Layer 5 of a small transformer language model trained on English Wikipedia (9 layers, counted from 0, width 128).
Take only the direct path to the model's output, skipping the later layers: a vector added to the residual stream pushes a token's score in proportion to its dot product with that token's output vector.

Output vectors of the tokens that the questions are about. A number n stands for n times 0.008.
"]": -37 -25 13 46 32 -8 -9 0 64 26 78 15 -10 48 -77 -18 0 3 70 -5 47 28 12 -36 17 66 -29 -5 15 24 36 -16 -14 -14 -27 -7 -8 -53 18 25 -17 -17 0 -13 -2 79 89 32 52 19 4 -23 -52 36 -2 18 35 7 -18 15 -10 -23 17 -10 -50 60 13 34 -30 17 -63 3 -47 25 40 -53 -55 -28 -39 -16 21 -16 -53 25 -31 -17 20 -2 14 -69 -20 -49 -42 36 21 87 -58 -12 64 -7 17 -20 11 -2 86 -93 -53 -26 27 -18 10 36 -20 -24 67 10 10 -9 -15 34 48 58 16 -18 -32 5 79 87
"ie": -34 -1 4 -29 32 56 -4 7 -3 -1 15 -23 20 0 -35 28 60 -33 -24 -3 36 -27 -21 25 -34 -16 28 19 12 22 17 2 27 -73 0 -38 -56 -8 50 18 -14 24 -9 -27 24 -5 -20 8 13 -14 44 -16 5 44 -54 13 23 -18 12 41 -31 -19 29 4 -34 2 1 -2 17 11 17 49 78 -53 10 -3 -1 22 -14 -10 55 -2 -16 -2 20 0 14 -16 -30 -16 10 -41 -62 41 63 -10 9 -49 -60 73 -12 19 -16 -2 -41 -26 -8 59 14 -10 -9 30 8 -47 -23 1 -12 -13 36 -30 18 27 17 45 -14 -4 17 -10
" The": 12 -13 19 0 -1 45 -1 -13 11 7 14 26 18 -18 1 -36 -5 11 15 3 -17 37 -32 -30 12 32 15 24 4 19 16 -37 3 -10 -32 -9 -5 39 29 3 -6 -6 -36 -16 19 -13 39 -15 13 -27 21 37 -26 13 14 25 1 28 -5 8 -30 13 9 2 -13 -28 -15 30 -8 -10 -57 48 8 -1 42 -12 10 9 29 -29 46 12 -6 3 -1 -37 28 38 -34 16 12 27 -2 -19 -14 -34 -36 -32 17 18 39 -37 15 -19 -3 -28 1 1 2 -1 -4 -23 -30 -28 3 10 32 4 -30 -12 1 19 34 -32 -18 -42 8 12
"ay": -17 -26 -23 -6 1 25 -5 -90 -20 24 -44 38 22 -9 1 40 -37 -8 -20 25 17 -32 -3 0 48 8 16 -5 -40 -4 61 -20 -5 7 19 -24 40 25 34 6 53 18 -6 16 47 -28 -2 13 45 1 17 -20 32 11 3 8 17 -21 -84 0 36 17 2 8 -36 5 4 -22 54 -27 4 22 -46 53 -8 12 11 -12 7 17 16 -21 24 -4 -13 -3 -23 20 -7 -28 18 -62 -61 37 36 55 -5 20 -24 6 -44 -39 -12 -12 -28 30 -14 -27 -3 24 -4 22 34 -57 55 2 -4 38 -17 12 -6 46 15 34 -46 -1 31 -28
"mer": 14 -43 -5 -36 50 -13 25 12 -19 38 -60 -24 35 17 32 -57 -3 82 11 -16 7 0 20 34 95 53 -29 -1 -41 25 43 11 -10 0 -27 10 -23 37 5 57 17 -29 30 -1 12 -20 46 -21 42 -22 -2 -1 33 -25 -34 12 42 -13 47 -46 44 -77 15 12 -12 21 -14 35 -31 -21 25 -6 28 -20 -8 -5 37 32 9 -92 23 1 -8 15 16 -51 -5 -12 -45 44 -2 21 -55 16 54 38 23 8 25 29 19 -46 8 -65 14 -49 -55 -16 51 -59 -4 62 -74 -13 7 12 -4 -25 -7 -1 -17 -33 44 21 22 -20 42 11
" his": 0 -32 65 9 -5 11 -12 -5 11 6 -31 -10 -12 -26 3 2 39 10 -8 55 14 1 -5 11 8 36 -34 49 -9 -13 -27 -3 11 -70 6 -39 18 -1 37 2 -10 3 -10 -21 16 -2 7 -35 -13 6 -9 -30 -14 -35 10 -13 -3 31 32 -28 33 -13 64 30 -8 8 -40 -13 -16 -6 -10 78 15 61 -11 -37 -3 18 24 -49 30 6 -51 44 2 -9 8 -6 0 -16 31 -1 -4 49 31 -28 24 -1 -51 28 -16 -34 27 9 17 -30 5 35 -28 -45 -17 22 -14 3 -36 37 30 -10 8 -2 51 -7 58 -13 -1 -13 -27 -20
"ist": -59 12 -7 -15 61 37 65 -36 -24 3 -1 -3 25 -38 -7 4 -55 -4 -5 18 -46 -26 25 17 9 13 41 -1 -15 -26 33 -69 -58 -53 25 -36 -3 43 14 -28 11 5 22 7 11 -41 -14 10 -58 -36 19 9 -15 -47 16 37 39 -14 -21 46 7 -35 -19 11 -58 20 4 8 23 -33 -32 -1 9 11 24 2 -21 -42 -56 -20 -18 53 55 -9 35 2 14 -11 16 -27 -10 -27 -37 -31 -22 11 5 -27 -2 8 -22 6 -2 -17 -35 -31 21 -13 -39 -33 25 3 -46 38 -86 0 29 -15 89 46 59 -14 -33 36 24 -55 23 -27
" pl": 17 28 48 -24 8 -8 16 -11 4 -7 -39 -8 3 -7 -15 -5 -4 25 2 -8 -20 3 11 -12 11 -14 27 51 -14 -11 18 -8 -19 -34 10 3 5 -33 19 38 -9 -44 15 6 -15 7 19 -46 -8 -12 -24 8 32 -15 -25 20 -11 0 -1 19 34 -49 17 29 -53 51 -33 -25 11 -32 -47 8 -21 17 -30 -57 -1 28 34 35 7 22 -11 -24 -4 7 -53 -1 0 -51 16 46 0 12 6 15 -16 16 -26 7 -38 4 24 -7 26 -26 -1 -1 8 -2 -4 -4 8 25 10 6 -4 -35 -5 13 28 -37 19 -27 -2 21 1 17
"est": 1 -50 67 -2 36 2 14 -13 -2 45 -13 -32 -17 16 55 -30 -25 -17 -58 -30 -6 -18 -50 -34 -15 43 -22 -24 32 44 42 -21 80 -48 -1 -37 -31 -34 50 12 -30 9 -14 -10 -21 -81 51 0 21 -14 21 -4 30 23 66 35 65 -21 13 -24 16 9 -34 40 30 -4 33 7 -1 -21 -63 -4 36 12 -2 8 10 -4 20 37 51 14 17 -8 18 35 13 -25 4 -51 64 11 -31 23 32 0 23 -75 -12 -6 -16 -26 21 -37 30 -42 -64 -67 26 -40 21 60 19 38 37 2 16 -5 -8 6 -45 -23 17 22 44 36 -3 -35
"[": -2 -81 12 49 25 16 -17 -16 51 20 -7 2 15 22 -43 -15 -44 0 47 -4 35 15 8 -48 21 -27 -26 -35 21 1 -10 -26 -1 -16 -16 -33 -20 -31 -13 9 10 21 -12 -33 32 36 27 -21 -2 22 -1 15 -34 24 33 -4 39 35 -22 6 -11 -23 -23 -14 -6 14 47 -3 34 48 1 53 6 16 60 -41 -34 -62 -30 -69 51 -37 -26 -17 -35 -31 8 15 17 -45 -9 5 -4 -10 19 18 -15 42 14 46 -6 5 36 -34 15 -43 6 -19 -6 -17 28 46 -33 -52 3 7 26 29 -40 41 -16 -5 -8 -4 25 1 30 51

Output weights of attention head 1. The head adds the sum of these rows, row i times number i of z. A number n stands for n times 0.0066.
o0: -14 13 -48 -46 24 -39 -15 -5 2 -15 -22 3 -35 -30 11 44 4 21 15 41 -4 17 14 31 -19 -4 9 11 -39 33 -10 -22 30 -5 -5 -26 54 -15 -4 -12 18 -48 -15 8 -36 -31 -10 23 -23 24 -51 19 23 -33 -18 -20 -29 -10 -21 -6 6 9 24 0 29 -2 24 -27 34 -5 1 9 14 27 -26 -25 3 10 8 20 -82 16 -3 -26 31 31 -12 -33 -7 15 10 7 0 32 28 -11 -3 -2 -18 1 11 24 -17 13 -18 17 28 2 -24 8 -9 19 16 -2 24 -47 -16 -27 69 -43 -37 -12 33 14 -8 -6 -14 17
o1: 21 27 13 10 32 21 13 -13 -25 31 -17 8 -14 27 -24 29 -22 -15 -2 1 -75 -27 36 30 31 -26 -27 2 -12 6 -22 -2 -10 -3 -14 -32 -14 -40 -10 0 13 24 -32 38 27 0 -8 -10 -30 1 -11 -34 -6 -1 8 -10 -16 -28 -24 -36 13 10 -20 21 -2 -8 -7 16 -47 -20 -13 -12 -4 4 4 -18 -64 4 -19 10 -30 5 19 21 -19 -22 -15 -13 -14 -37 -29 -11 -2 5 -12 -2 -11 15 -28 5 41 2 21 -8 -5 -12 -3 8 3 -14 -17 -25 -10 -15 -36 -13 -15 16 43 17 29 7 11 0 -1 6 18 6
o2: 33 -21 -23 -26 43 37 -9 22 -8 32 -7 29 -7 22 -1 -8 -6 21 17 24 51 20 -30 -3 4 -5 -5 -23 -4 16 -17 -6 -31 5 6 9 -35 -10 19 -27 19 -19 -5 2 -8 -22 -30 17 16 16 15 28 -36 37 -25 21 0 -14 11 -17 16 22 -16 -28 20 32 0 -36 4 -5 10 -7 -1 37 -19 -36 -61 20 2 42 -15 10 6 21 9 3 -24 -10 13 18 5 -3 -15 -4 22 -7 4 -10 -3 40 -7 -4 10 0 -2 41 -22 -19 9 14 -7 16 29 9 2 -13 11 -17 -41 8 4 61 14 32 -43 -4 25 -11
o3: -40 26 3 -26 -6 -12 2 -5 -9 32 -3 -33 -11 16 -6 -3 -26 -4 -10 -10 5 20 40 16 21 -9 17 0 34 39 -19 19 31 21 -7 6 -17 -22 -34 23 1 -23 -29 16 37 -17 26 -35 0 24 -19 -29 7 -35 1 -3 -36 -12 -15 40 14 42 -8 23 -32 14 21 -1 -22 5 29 4 41 -12 -8 -30 -1 -3 18 1 -25 22 -6 9 -6 -13 -15 11 -4 7 23 8 -50 -31 -29 -27 -54 3 -10 5 20 8 15 -36 -10 -7 -11 3 8 8 18 36 41 -11 21 21 25 -2 2 10 -6 24 12 6 13 -15 -6 2
o4: 1 8 -3 6 8 -10 -50 37 16 -14 -27 -10 -31 6 -20 11 23 35 24 10 -7 -16 -21 -14 -14 12 -18 45 42 -28 -31 11 -8 -13 -22 23 -2 -38 31 -24 1 11 -10 -2 12 25 19 10 -26 13 -6 43 -6 12 -38 -26 19 8 1 2 0 -31 51 31 2 27 -18 15 21 9 -13 20 -13 -2 11 -11 -14 34 -8 -11 26 -21 -28 -28 -20 -2 23 21 10 -4 -31 0 -8 -32 28 -20 -21 3 33 1 8 14 -6 65 -6 -25 15 12 -19 18 -5 24 -18 19 -32 1 -1 2 -11 -18 2 -10 53 -18 -24 0 20 24
o5: -3 -8 -4 23 -25 35 9 -13 -25 -16 7 -8 -3 -58 -11 38 -42 -21 0 -2 16 2 29 16 13 -4 0 -5 -4 2 -4 20 -52 30 -9 5 -12 -18 -24 60 -13 23 11 -85 13 19 13 5 21 20 0 -10 -4 -21 2 -41 -7 36 -6 1 -3 21 23 -13 3 -10 15 -27 10 -11 -25 -2 2 -5 -4 34 20 17 -14 11 50 -13 -17 17 -2 -19 -37 -24 38 34 -17 -1 -3 32 -19 -2 5 25 -28 16 9 -33 53 -3 32 -5 0 -10 32 -12 8 -36 27 -9 11 12 19 29 -20 -28 -22 7 -33 26 53 31 -35 -3
o6: 1 -2 -2 -2 43 -18 -11 -14 -42 11 -5 -37 2 -2 3 -12 12 25 -77 18 37 17 -18 -16 -11 1 -11 17 33 22 26 -14 -5 -15 34 -2 -15 19 5 66 -2 15 -18 9 27 -2 16 -7 27 27 -16 -15 0 23 20 0 22 -4 50 16 -33 -4 -2 -3 2 -43 12 -4 -24 -41 -26 15 -28 26 11 12 -9 3 7 -15 -6 -43 22 8 17 -12 -4 -34 -35 -6 12 5 5 12 14 0 17 -39 -22 11 -8 32 11 -1 47 -3 -40 6 -2 -10 -7 11 -2 12 -16 0 19 24 2 -31 -14 6 -5 -28 9 19 30 22
o7: 11 14 42 7 23 -33 1 28 37 29 -4 18 29 7 20 38 -23 24 17 -15 10 6 33 17 3 54 36 -29 -23 13 -10 -14 32 26 3 9 5 7 18 -8 -28 -45 32 -10 17 -43 13 -9 19 16 -31 -5 -51 2 4 -25 18 -4 -3 -6 8 23 23 43 -13 -23 11 41 -5 16 -34 8 -33 -17 -16 -14 15 -7 19 -46 1 18 -17 -2 -14 -14 1 -14 -5 3 29 -6 22 6 -6 -9 34 4 -11 -39 11 -13 -5 29 12 -10 -7 -12 10 -1 6 2 10 -16 -20 38 -11 44 18 -3 27 -44 2 9 -8 17 17 26
o8: 13 -9 18 -31 -33 44 5 -6 28 -6 -45 16 18 -12 20 17 -4 11 2 -43 15 -25 13 -20 40 13 17 -27 -13 -20 -43 25 24 -2 -63 25 -44 8 5 12 -4 7 -16 4 -2 13 -16 23 -46 6 -26 -7 11 11 2 -7 21 -11 -8 33 0 11 -20 9 -3 20 -9 -19 24 15 -5 -4 -6 -20 31 25 -9 3 19 2 -3 0 -47 9 2 14 -7 39 24 -24 22 -24 11 18 2 21 18 -50 -15 -22 -5 37 16 -16 -14 17 4 40 -22 32 -3 4 -28 -36 38 -6 -17 1 -20 -62 -11 -37 5 -66 30 28 36 4
o9: -21 17 -12 35 19 9 -8 10 5 11 15 6 23 12 -14 -7 -23 -4 -18 16 -25 -30 -18 6 -4 -8 -9 -9 15 5 28 -20 20 8 -17 7 -37 -25 -29 -14 26 39 20 -12 30 -12 -28 -15 6 23 2 27 5 -32 0 -21 8 0 -28 31 -40 -26 -10 -5 -15 26 18 12 49 30 -10 -11 9 5 18 23 -31 6 -6 -2 -6 5 -8 -26 1 4 -21 -12 26 24 -20 -25 -1 32 37 11 -31 22 4 -9 -9 15 -11 -7 -10 28 27 -15 12 9 -7 10 23 -14 19 -22 -29 -38 -10 -35 39 19 -12 -2 17 -24 17 -15
o10: -19 0 0 9 34 -5 -14 -13 -27 41 -15 3 -12 -26 -37 21 -4 -19 -10 5 -2 7 25 13 22 30 6 15 4 16 -10 10 -1 0 20 1 38 32 20 -25 -1 -45 -25 13 2 2 18 -17 -19 -17 20 0 -22 19 20 -18 17 15 14 15 4 11 -9 -11 -10 16 -13 17 -11 -38 -19 12 18 -22 -17 -8 15 -13 46 -11 -30 21 -15 7 13 4 7 3 -31 0 -19 -11 -41 15 40 18 23 -31 -8 10 -2 -25 -46 19 37 -12 -29 4 -44 37 -38 34 0 5 -24 -29 12 17 7 -18 -2 0 22 -19 -1 8 -36 3
o11: -21 1 -13 -2 28 -7 17 52 -7 -22 13 -31 38 -16 25 -27 -33 2 -24 6 -4 -27 4 -6 46 2 -8 -11 28 -3 35 30 20 24 -16 -55 -24 -5 -38 14 3 53 -15 -1 18 16 -46 18 11 -17 -22 16 17 35 15 -18 -5 3 -23 7 7 14 -24 29 0 -12 9 -5 -2 36 -48 -4 -11 0 18 -29 27 12 9 -3 -7 5 5 -18 8 31 8 4 37 0 7 -2 -17 -1 2 -22 -20 -44 22 -16 23 24 -20 12 7 -3 0 -3 -7 -11 48 43 10 -24 -28 -32 15 21 17 -3 -25 -13 3 8 13 -11 -10 32
o12: -5 11 -1 -95 11 44 14 -15 12 -3 -7 47 12 24 -11 22 31 2 -10 -11 16 6 28 -10 -14 18 -8 -48 4 -1 -3 4 -4 16 -45 11 63 32 -10 -47 18 8 -12 13 7 17 31 3 20 18 17 21 -34 32 -32 -41 22 -5 11 29 -19 -47 8 36 32 -16 -6 -36 29 26 3 -4 12 11 -7 -30 -36 27 23 4 -9 -53 -3 -13 11 11 -15 11 -27 6 20 -40 28 17 -3 22 3 -24 13 30 44 3 -33 -14 2 -23 -28 10 -34 16 -9 -5 2 -14 -27 -12 -16 -2 19 -6 -1 15 16 -2 4 -15 21 -25
o13: 48 -4 -47 22 25 14 46 -27 31 -1 40 15 16 32 24 -34 -1 15 26 21 -11 -64 36 -9 19 -42 -7 -17 18 -42 23 30 -43 -19 -22 6 23 -12 -19 -15 -36 10 -38 -13 2 -5 30 -5 44 -14 -8 -13 35 -14 -20 45 3 -15 15 34 -37 -26 0 1 7 5 4 21 11 -3 30 -9 6 -32 12 8 -31 14 6 -28 -22 44 16 -1 -23 2 35 3 7 -4 10 -19 -40 39 23 -35 -22 1 -5 29 -7 -15 8 10 11 9 42 -61 30 -15 0 -38 -4 15 -10 23 2 37 10 -10 -8 -4 9 2 -2 -53 12 -23
o14: 26 2 2 -21 7 -15 13 -17 23 35 13 -20 10 -3 4 14 21 15 45 9 -17 -17 -13 -8 -8 -27 -13 -15 29 -29 -14 6 -13 -8 -12 13 42 6 -29 33 -16 -8 -20 -26 -28 6 -26 -11 -14 24 11 12 -10 -13 -7 39 7 -20 19 20 -14 13 46 -5 2 -5 -18 -8 -4 20 27 -1 8 23 -2 -9 -38 33 -45 18 -14 18 -39 35 -3 -1 6 25 -1 -2 -13 24 39 -41 2 14 -18 -10 2 -36 6 8 -37 -53 -16 -14 -41 21 -2 19 -1 27 6 -4 3 58 18 16 -20 15 19 22 24 0 18 24 -7 12
o15: -15 -7 -7 -1 -45 -27 -7 30 24 -21 6 -1 49 -19 17 -4 0 -26 -19 -30 57 -28 20 2 -21 -12 -36 -42 17 4 -18 2 4 18 -8 -16 17 18 26 32 1 27 2 65 18 33 -32 -14 -11 -15 -34 -14 42 -39 37 19 -9 1 -22 -13 -48 13 27 5 30 17 13 -17 -11 7 -40 9 6 3 21 -15 -16 -14 -16 20 -19 -19 -5 6 -9 -4 38 32 33 7 -35 -18 -8 14 -27 -12 -15 -1 6 -19 -23 -2 28 -2 -17 1 -10 -1 -6 27 -1 -34 -6 19 -26 -10 -22 8 8 -17 -28 27 17 13 5 11 22 -16
o16: 18 4 9 5 -9 22 15 -5 23 -16 -10 -5 2 -48 20 30 7 10 -1 4 -2 6 20 2 19 4 -2 15 9 -33 -4 0 -33 -7 -1 23 23 19 -29 -11 -50 -11 -39 3 21 44 9 32 1 -13 35 5 -13 -6 -12 7 31 -33 1 -18 6 0 -10 6 -2 -24 23 -13 14 -7 17 -3 0 -3 1 34 16 -8 -19 9 8 -4 -2 -2 0 -22 9 -22 62 -14 2 -10 45 -14 22 12 -7 -35 -19 29 17 21 -2 -18 51 -18 60 29 -41 -1 -16 -30 -26 -11 -10 -27 18 21 17 5 -15 -10 -23 35 22 22 -14 -1
o17: 4 -21 19 11 38 17 -20 -22 -13 9 24 -48 33 -29 -29 -53 11 -3 -15 9 -16 -16 -17 0 -29 12 -14 -1 -11 -34 -11 -24 27 1 18 38 48 2 9 1 -29 -3 -24 -4 -8 6 -4 -8 0 -32 -22 -6 -3 11 5 31 -29 -24 17 6 12 -29 11 9 24 -8 20 -38 -10 -9 5 29 12 53 61 42 7 8 -41 -11 -7 4 -3 1 11 -11 -25 7 7 22 -61 -52 -8 8 18 -68 7 29 14 28 9 -30 37 -43 29 -19 33 -57 20 -32 -54 3 -34 12 -2 -50 25 -10 -35 25 1 23 -26 26 17 16 8 20
o18: -24 -43 -38 33 -40 33 -47 27 -2 -42 0 1 -25 1 -50 0 -49 16 5 32 -6 -59 12 -5 -16 22 23 3 -17 21 -22 -8 -10 16 -6 14 -3 -24 -18 -6 26 -16 16 11 -10 13 -22 -28 18 -29 -14 -9 26 -7 8 -21 -23 -17 -1 0 41 -39 49 30 6 -8 49 6 32 52 11 28 -30 -6 -15 -6 15 -15 35 -7 -11 25 9 19 -28 -1 52 15 51 11 4 -19 29 -13 1 25 -20 53 34 -8 -29 55 -28 31 -16 18 -17 -12 -27 5 0 45 30 -29 20 -35 -23 15 29 -34 -16 8 -35 -11 -40 -9 -10 -26
o19: 16 16 -16 -13 4 15 11 -16 14 -27 -63 -27 15 -6 -28 11 -27 30 20 -33 27 -17 0 -60 -38 -1 -13 -46 5 -26 -6 12 -11 9 -22 19 20 -1 59 -4 -5 -49 -17 -10 -30 -53 27 -6 6 20 -10 57 -22 -4 9 -13 20 35 15 4 -4 -25 -2 -38 19 26 -15 8 2 1 7 -51 14 -28 -15 15 -10 -40 -1 -23 -6 5 20 1 -29 -45 5 15 16 -39 37 34 -15 -41 18 68 -25 53 26 -17 -2 6 11 16 -11 -13 38 -25 -14 -4 -21 13 -14 15 -12 3 8 13 19 36 16 21 -2 21 32 -22 7 20
o20: 29 27 -25 20 -5 -5 -48 22 35 -9 1 -9 2 14 6 -16 3 -13 3 -14 -21 -3 -1 -31 -16 3 -11 -11 18 0 -60 9 33 -3 2 -18 -4 -51 5 18 57 -13 10 -9 1 16 -20 -17 5 5 12 39 20 35 5 -4 2 23 11 -6 25 -3 17 -15 -4 -5 9 -20 22 0 -17 27 3 13 -1 -91 0 20 -13 22 3 -14 -27 -8 -18 23 -18 -23 -23 31 32 8 -1 -28 21 24 -2 7 -18 -4 2 -5 -34 -3 14 8 -1 -55 -3 -6 -6 8 -1 -8 -10 15 -27 3 17 -17 15 19 -16 28 13 -10 43 -3
o21: 77 -14 -28 21 9 6 3 -14 11 17 31 -2 39 -7 5 -26 18 22 0 52 -28 15 -22 8 24 -10 2 19 1 -12 -24 32 12 -5 19 8 1 7 -6 -31 0 -9 -9 25 -15 1 12 7 -9 -35 -5 10 26 12 -9 16 9 9 -15 21 11 32 -10 25 8 -12 30 0 -20 33 -4 52 -32 -2 -8 -10 5 -21 -8 -23 2 -3 -39 18 -21 25 -23 -31 5 -11 -49 -30 18 41 36 7 -13 -45 -7 9 -13 -11 -8 -27 29 -25 21 -57 -36 -14 47 -46 -14 41 -4 19 8 -21 -24 37 -15 -5 -20 16 35 -21 12 -11
o22: 33 -25 -12 0 52 21 -5 6 0 12 -6 -37 20 28 -8 -65 19 -7 13 -11 2 -47 20 -9 2 13 -14 -1 -26 25 11 -28 -25 -40 39 -7 -14 -31 12 -22 1 0 -7 2 -15 2 -29 0 -2 -38 34 -11 -6 -10 -14 14 4 5 44 -3 5 -2 -12 13 -29 11 3 -20 -6 10 7 51 43 20 27 23 30 -9 21 1 30 -44 -30 23 -15 -23 -16 8 -11 -3 -20 -2 -3 39 24 -28 -39 39 9 -7 -18 -14 -12 -26 33 -6 22 -17 9 -19 -34 16 -5 47 -51 -29 3 -2 -29 26 -18 -10 3 3 -17 8 -3 -46
o23: 0 4 -7 -41 -13 39 -32 18 -10 -3 -14 -1 -6 -11 0 81 4 10 -22 13 -33 8 0 -13 16 46 24 42 9 -24 -9 -8 -30 13 -30 -14 50 25 -21 -8 -41 -20 15 1 -26 -12 11 -8 21 -34 -14 6 9 3 -10 -8 28 -13 -15 1 -48 10 -20 -10 -31 -11 -44 -10 -33 -14 -10 -1 2 10 7 3 -14 1 -1 23 -9 27 -27 -8 10 4 -2 5 8 29 -27 29 2 -5 28 -43 -23 -32 -33 -24 5 55 -10 30 -23 42 -64 -3 -36 5 21 15 -32 -17 -8 -25 15 2 6 2 3 31 -16 28 25 30 -29 -19
o24: 31 -17 15 -14 -22 -42 47 -33 -41 -5 -31 6 -31 -5 9 -36 -9 17 22 5 18 -7 17 -15 -10 -10 -3 56 3 -48 -35 3 -5 -26 -13 13 31 -13 10 -25 -26 17 37 -21 -23 2 33 -19 15 -3 -23 -3 -4 12 8 -21 24 4 -24 12 13 2 6 19 -3 24 43 -13 -9 1 23 2 4 -15 -12 36 -18 -24 -31 16 21 13 30 -11 -22 7 -7 14 -18 -32 -35 -28 -6 9 32 -20 48 -25 -26 -56 8 12 -9 -20 14 -3 7 -20 -8 -37 17 8 -17 -21 -50 -16 29 -25 -14 9 38 -10 16 43 29 42 -1 15
o25: -8 -6 -8 -16 -2 1 5 5 -14 -6 56 -1 10 -48 -37 27 6 15 -7 -11 -14 -36 26 53 37 17 -11 -19 -28 -31 -10 3 43 12 -16 -12 16 4 22 59 -3 -11 2 24 38 -31 21 19 1 -24 -38 19 -1 22 -57 13 11 -33 -60 -19 -42 35 -16 29 29 29 25 48 -10 -2 -17 7 1 19 -27 2 -13 30 34 17 8 64 -18 -20 14 4 -9 -8 21 -7 33 1 -30 -16 -11 14 30 4 11 -25 -3 5 4 14 3 -8 -20 -1 -15 -5 -22 -14 7 1 5 15 -3 14 -15 -5 20 0 11 -32 -34 29 3 8
o26: 21 17 4 44 23 11 -26 -19 -40 -1 -14 8 14 -8 -42 -10 16 16 13 -13 -16 32 0 15 -9 10 -3 27 15 24 -15 29 21 -23 54 5 38 0 -3 37 30 -29 -57 9 1 7 -32 -25 14 -35 -8 -42 15 -3 -11 -14 -9 13 -22 5 -10 67 -52 19 26 -27 -24 25 -3 -32 10 20 -5 -27 14 89 23 25 10 25 20 17 35 11 -21 -12 -10 -52 -52 23 17 49 -33 -5 4 8 3 25 -16 -9 -32 11 -8 -12 -12 -16 -10 -17 7 12 -31 11 12 -23 12 3 -11 7 -7 25 20 17 4 -8 5 11 -25 21
o27: -17 -13 -24 -9 4 6 -19 4 28 -4 38 -1 -2 -4 15 24 45 27 29 -38 -20 -3 -5 10 6 29 -5 20 -15 37 36 4 -20 5 -40 3 9 -30 -51 24 2 28 -1 45 5 28 5 -11 -31 -36 39 -17 -18 -4 22 27 -4 27 -1 24 -16 2 -10 3 11 -57 8 -17 -15 3 -20 -34 -35 -28 -14 -28 -20 18 -3 10 14 18 8 -26 10 -4 1 5 -12 -31 -28 47 -22 -13 5 54 2 -31 34 -23 13 33 3 12 -9 -8 -56 18 18 0 -11 -41 2 14 7 -26 56 24 18 -35 -3 -21 -14 -1 8 31 8 4
o28: -5 17 -10 -32 51 28 -23 3 12 -2 9 -68 22 -18 -34 1 -11 -32 -8 25 25 -6 22 -8 -40 15 48 28 28 -10 44 3 15 3 6 -9 -29 15 -35 -1 14 6 14 18 2 42 8 -5 -20 -5 -3 -20 18 6 -4 -7 -24 25 0 -2 -46 -21 -34 22 -20 29 34 0 40 -3 55 -34 32 -11 12 25 -2 -11 -6 25 -11 4 -32 35 -23 -5 -35 10 -2 5 -27 -3 -28 -9 -15 -19 -26 41 29 10 -19 -26 -4 10 19 -6 33 -57 -19 32 -10 11 44 -11 17 -7 36 -44 4 -14 6 7 -28 1 10 20 -9 27
o29: 12 -31 25 10 47 20 -21 -4 20 4 -19 20 -30 11 -3 19 27 -41 29 9 35 -3 -14 12 13 -5 -32 16 -28 -17 20 16 -1 16 41 1 -23 18 39 15 -34 -1 -10 -20 12 2 4 16 4 -45 12 -17 -19 -10 -45 -11 -5 -12 7 -12 31 8 27 30 -6 -41 -41 31 -7 13 -2 20 14 40 -6 4 5 15 30 -35 -35 -9 -2 -8 0 48 -4 21 -24 -31 10 -10 30 -33 -32 -19 -5 55 -3 21 15 -26 -22 -11 -9 1 19 19 -19 -33 -64 -14 -42 28 12 71 11 -4 -16 -5 -24 15 10 15 53 14 -16 37
o30: 34 3 7 -8 -27 -7 31 -3 10 -11 31 -25 36 4 1 8 12 -3 -33 -14 20 -1 6 -1 31 -40 -16 30 8 44 37 -20 -16 5 -14 -35 -15 12 -19 24 -9 10 27 -25 -9 3 -2 -31 4 -24 -45 -14 -36 -19 18 -6 -25 -4 -26 -17 16 53 13 -16 23 0 26 -17 -7 -39 -22 53 -52 43 -13 17 -3 22 9 -14 28 -25 9 -33 -16 50 13 49 -40 -21 -17 54 -15 9 -12 5 -34 -41 20 39 -2 -9 -25 28 23 -39 12 -11 9 37 -28 -41 29 3 7 -24 -22 22 -8 -4 -30 -2 -2 10 2 0 -12 27
o31: -7 20 8 -3 -8 -29 6 -1 -10 0 -6 0 -3 16 -8 -5 -9 -15 -10 22 27 -15 -2 -9 54 -31 -28 7 -14 9 -21 11 -39 18 -21 -41 33 20 -21 -19 -28 15 -14 16 -2 -16 10 -22 -4 -18 -30 4 41 7 18 14 -45 38 -28 37 61 4 8 2 -22 57 11 -42 38 21 5 2 27 -45 4 38 15 0 -5 57 -1 17 -13 35 14 -24 -4 7 24 21 9 -25 -26 3 21 -21 -20 5 6 2 15 -13 -12 -18 7 24 35 -18 41 12 -16 -4 35 21 9 52 5 -8 8 4 -11 51 -22 0 -33 -20 -1 -18

Each question shows a token from some text and the vector z that the head gathered there. A number n stands for n times 0.026.

"o": -22 -4 4 -23 16 0 -1 -18 9 28 6 -3 18 16 2 17 9 31 16 18 2 -20 35 18 -3 1 19 -4 27 -16 -7 -25
Which of these tokens does it push up most? "["

" as": -26 -1 -2 2 12 -12 2 12 -5 9 -3 10 20 6 8 -16 11 5 1 26 1 7 8 0 10 1 26 11 -10 -14 5 -9
Which two tokens does it push up most, strongest first? "]", "["

"ed": -28 -11 11 -22 26 10 27 -25 1 11 4 -3 -2 -19 -7 -16 11 14 -13 2 -10 -8 21 27 18 -6 22 -4 1 -4 6 -28
Which of these tokens does it push up most? "ie"

",": 9 5 8 6 -1 2 5 20 1 -8 -3 1 25 -5 10 -4 -17 -6 -22 19 3 9 -17 22 -14 37 7 11 -7 10 2 4
Which of these tokens does it push up most? " The"

"m": -8 -3 5 -9 38 -16 4 5 9 16 12 -1 10 -1 -28 23 -9 12 8 6 5 -35 21 17 -19 1 2 -13 2 -11 15 -27
Which of these tokens does it push up most? "ie"

"g": -10 -8 0 -5 -14 1 8 23 12 -11 -4 -2 3 -33 13 -11 -17 -5 -15 1 7 -10 -5 -19 2 -2 15 -10 1 6 -8 2
Which three tokens does it push up most, strongest first? "est", "mer", " his"

" or": -1 13 -3 -4 26 -5 14 -6 -1 4 -7 1 -5 -6 -7 -9 -14 -12 3 25 20 -8 -1 20 0 1 15 20 -7 1 11 -1
Which three tokens does it push up most, strongest first? " pl", "]", " The"

"un": 28 11 9 17 -5 -8 -17 14 -8 -12 -8 -4 -4 20 10 15 -26 -1 -29 17 -5 -8 -8 24 -6 32 -4 -4 -16 8 -9 15
Pushed down most: "["

"ar": 8 -5 -5 -38 14 -22 -4 -17 11 -6 7 0 -7 0 -6 9 9 7 10 16 -19 -27 34 25 13 -9 -3 0 9 -9 -11 6
Pushed down most: "]"

" he": -9 30 -32 1 25 -1 -13 5 25 -58 -10 -55 -16 -77 6 -64 -31 -78 -12 -25 53 -16 -17 9 0 59 50 44 -42 21 47 7
Which three tokens does it push up most, strongest first? " pl", " his", " The"

" ": -20 4 6 -31 20 -5 3 4 8 3 8 -10 -5 -35 -15 -31 -11 -2 4 10 7 -33 16 4 1 6 8 -8 -9 22 -18 -30
Which two tokens does it push up most, strongest first? " his", "mer"

" (": -14 0 -11 25 -17 21 -7 10 -28 4 2 8 -24 5 -18 3 -11 -2 16 -19 -4 -3 -18 20 -1 2 20 16 44 -34 27 12
Pushed down most: " his"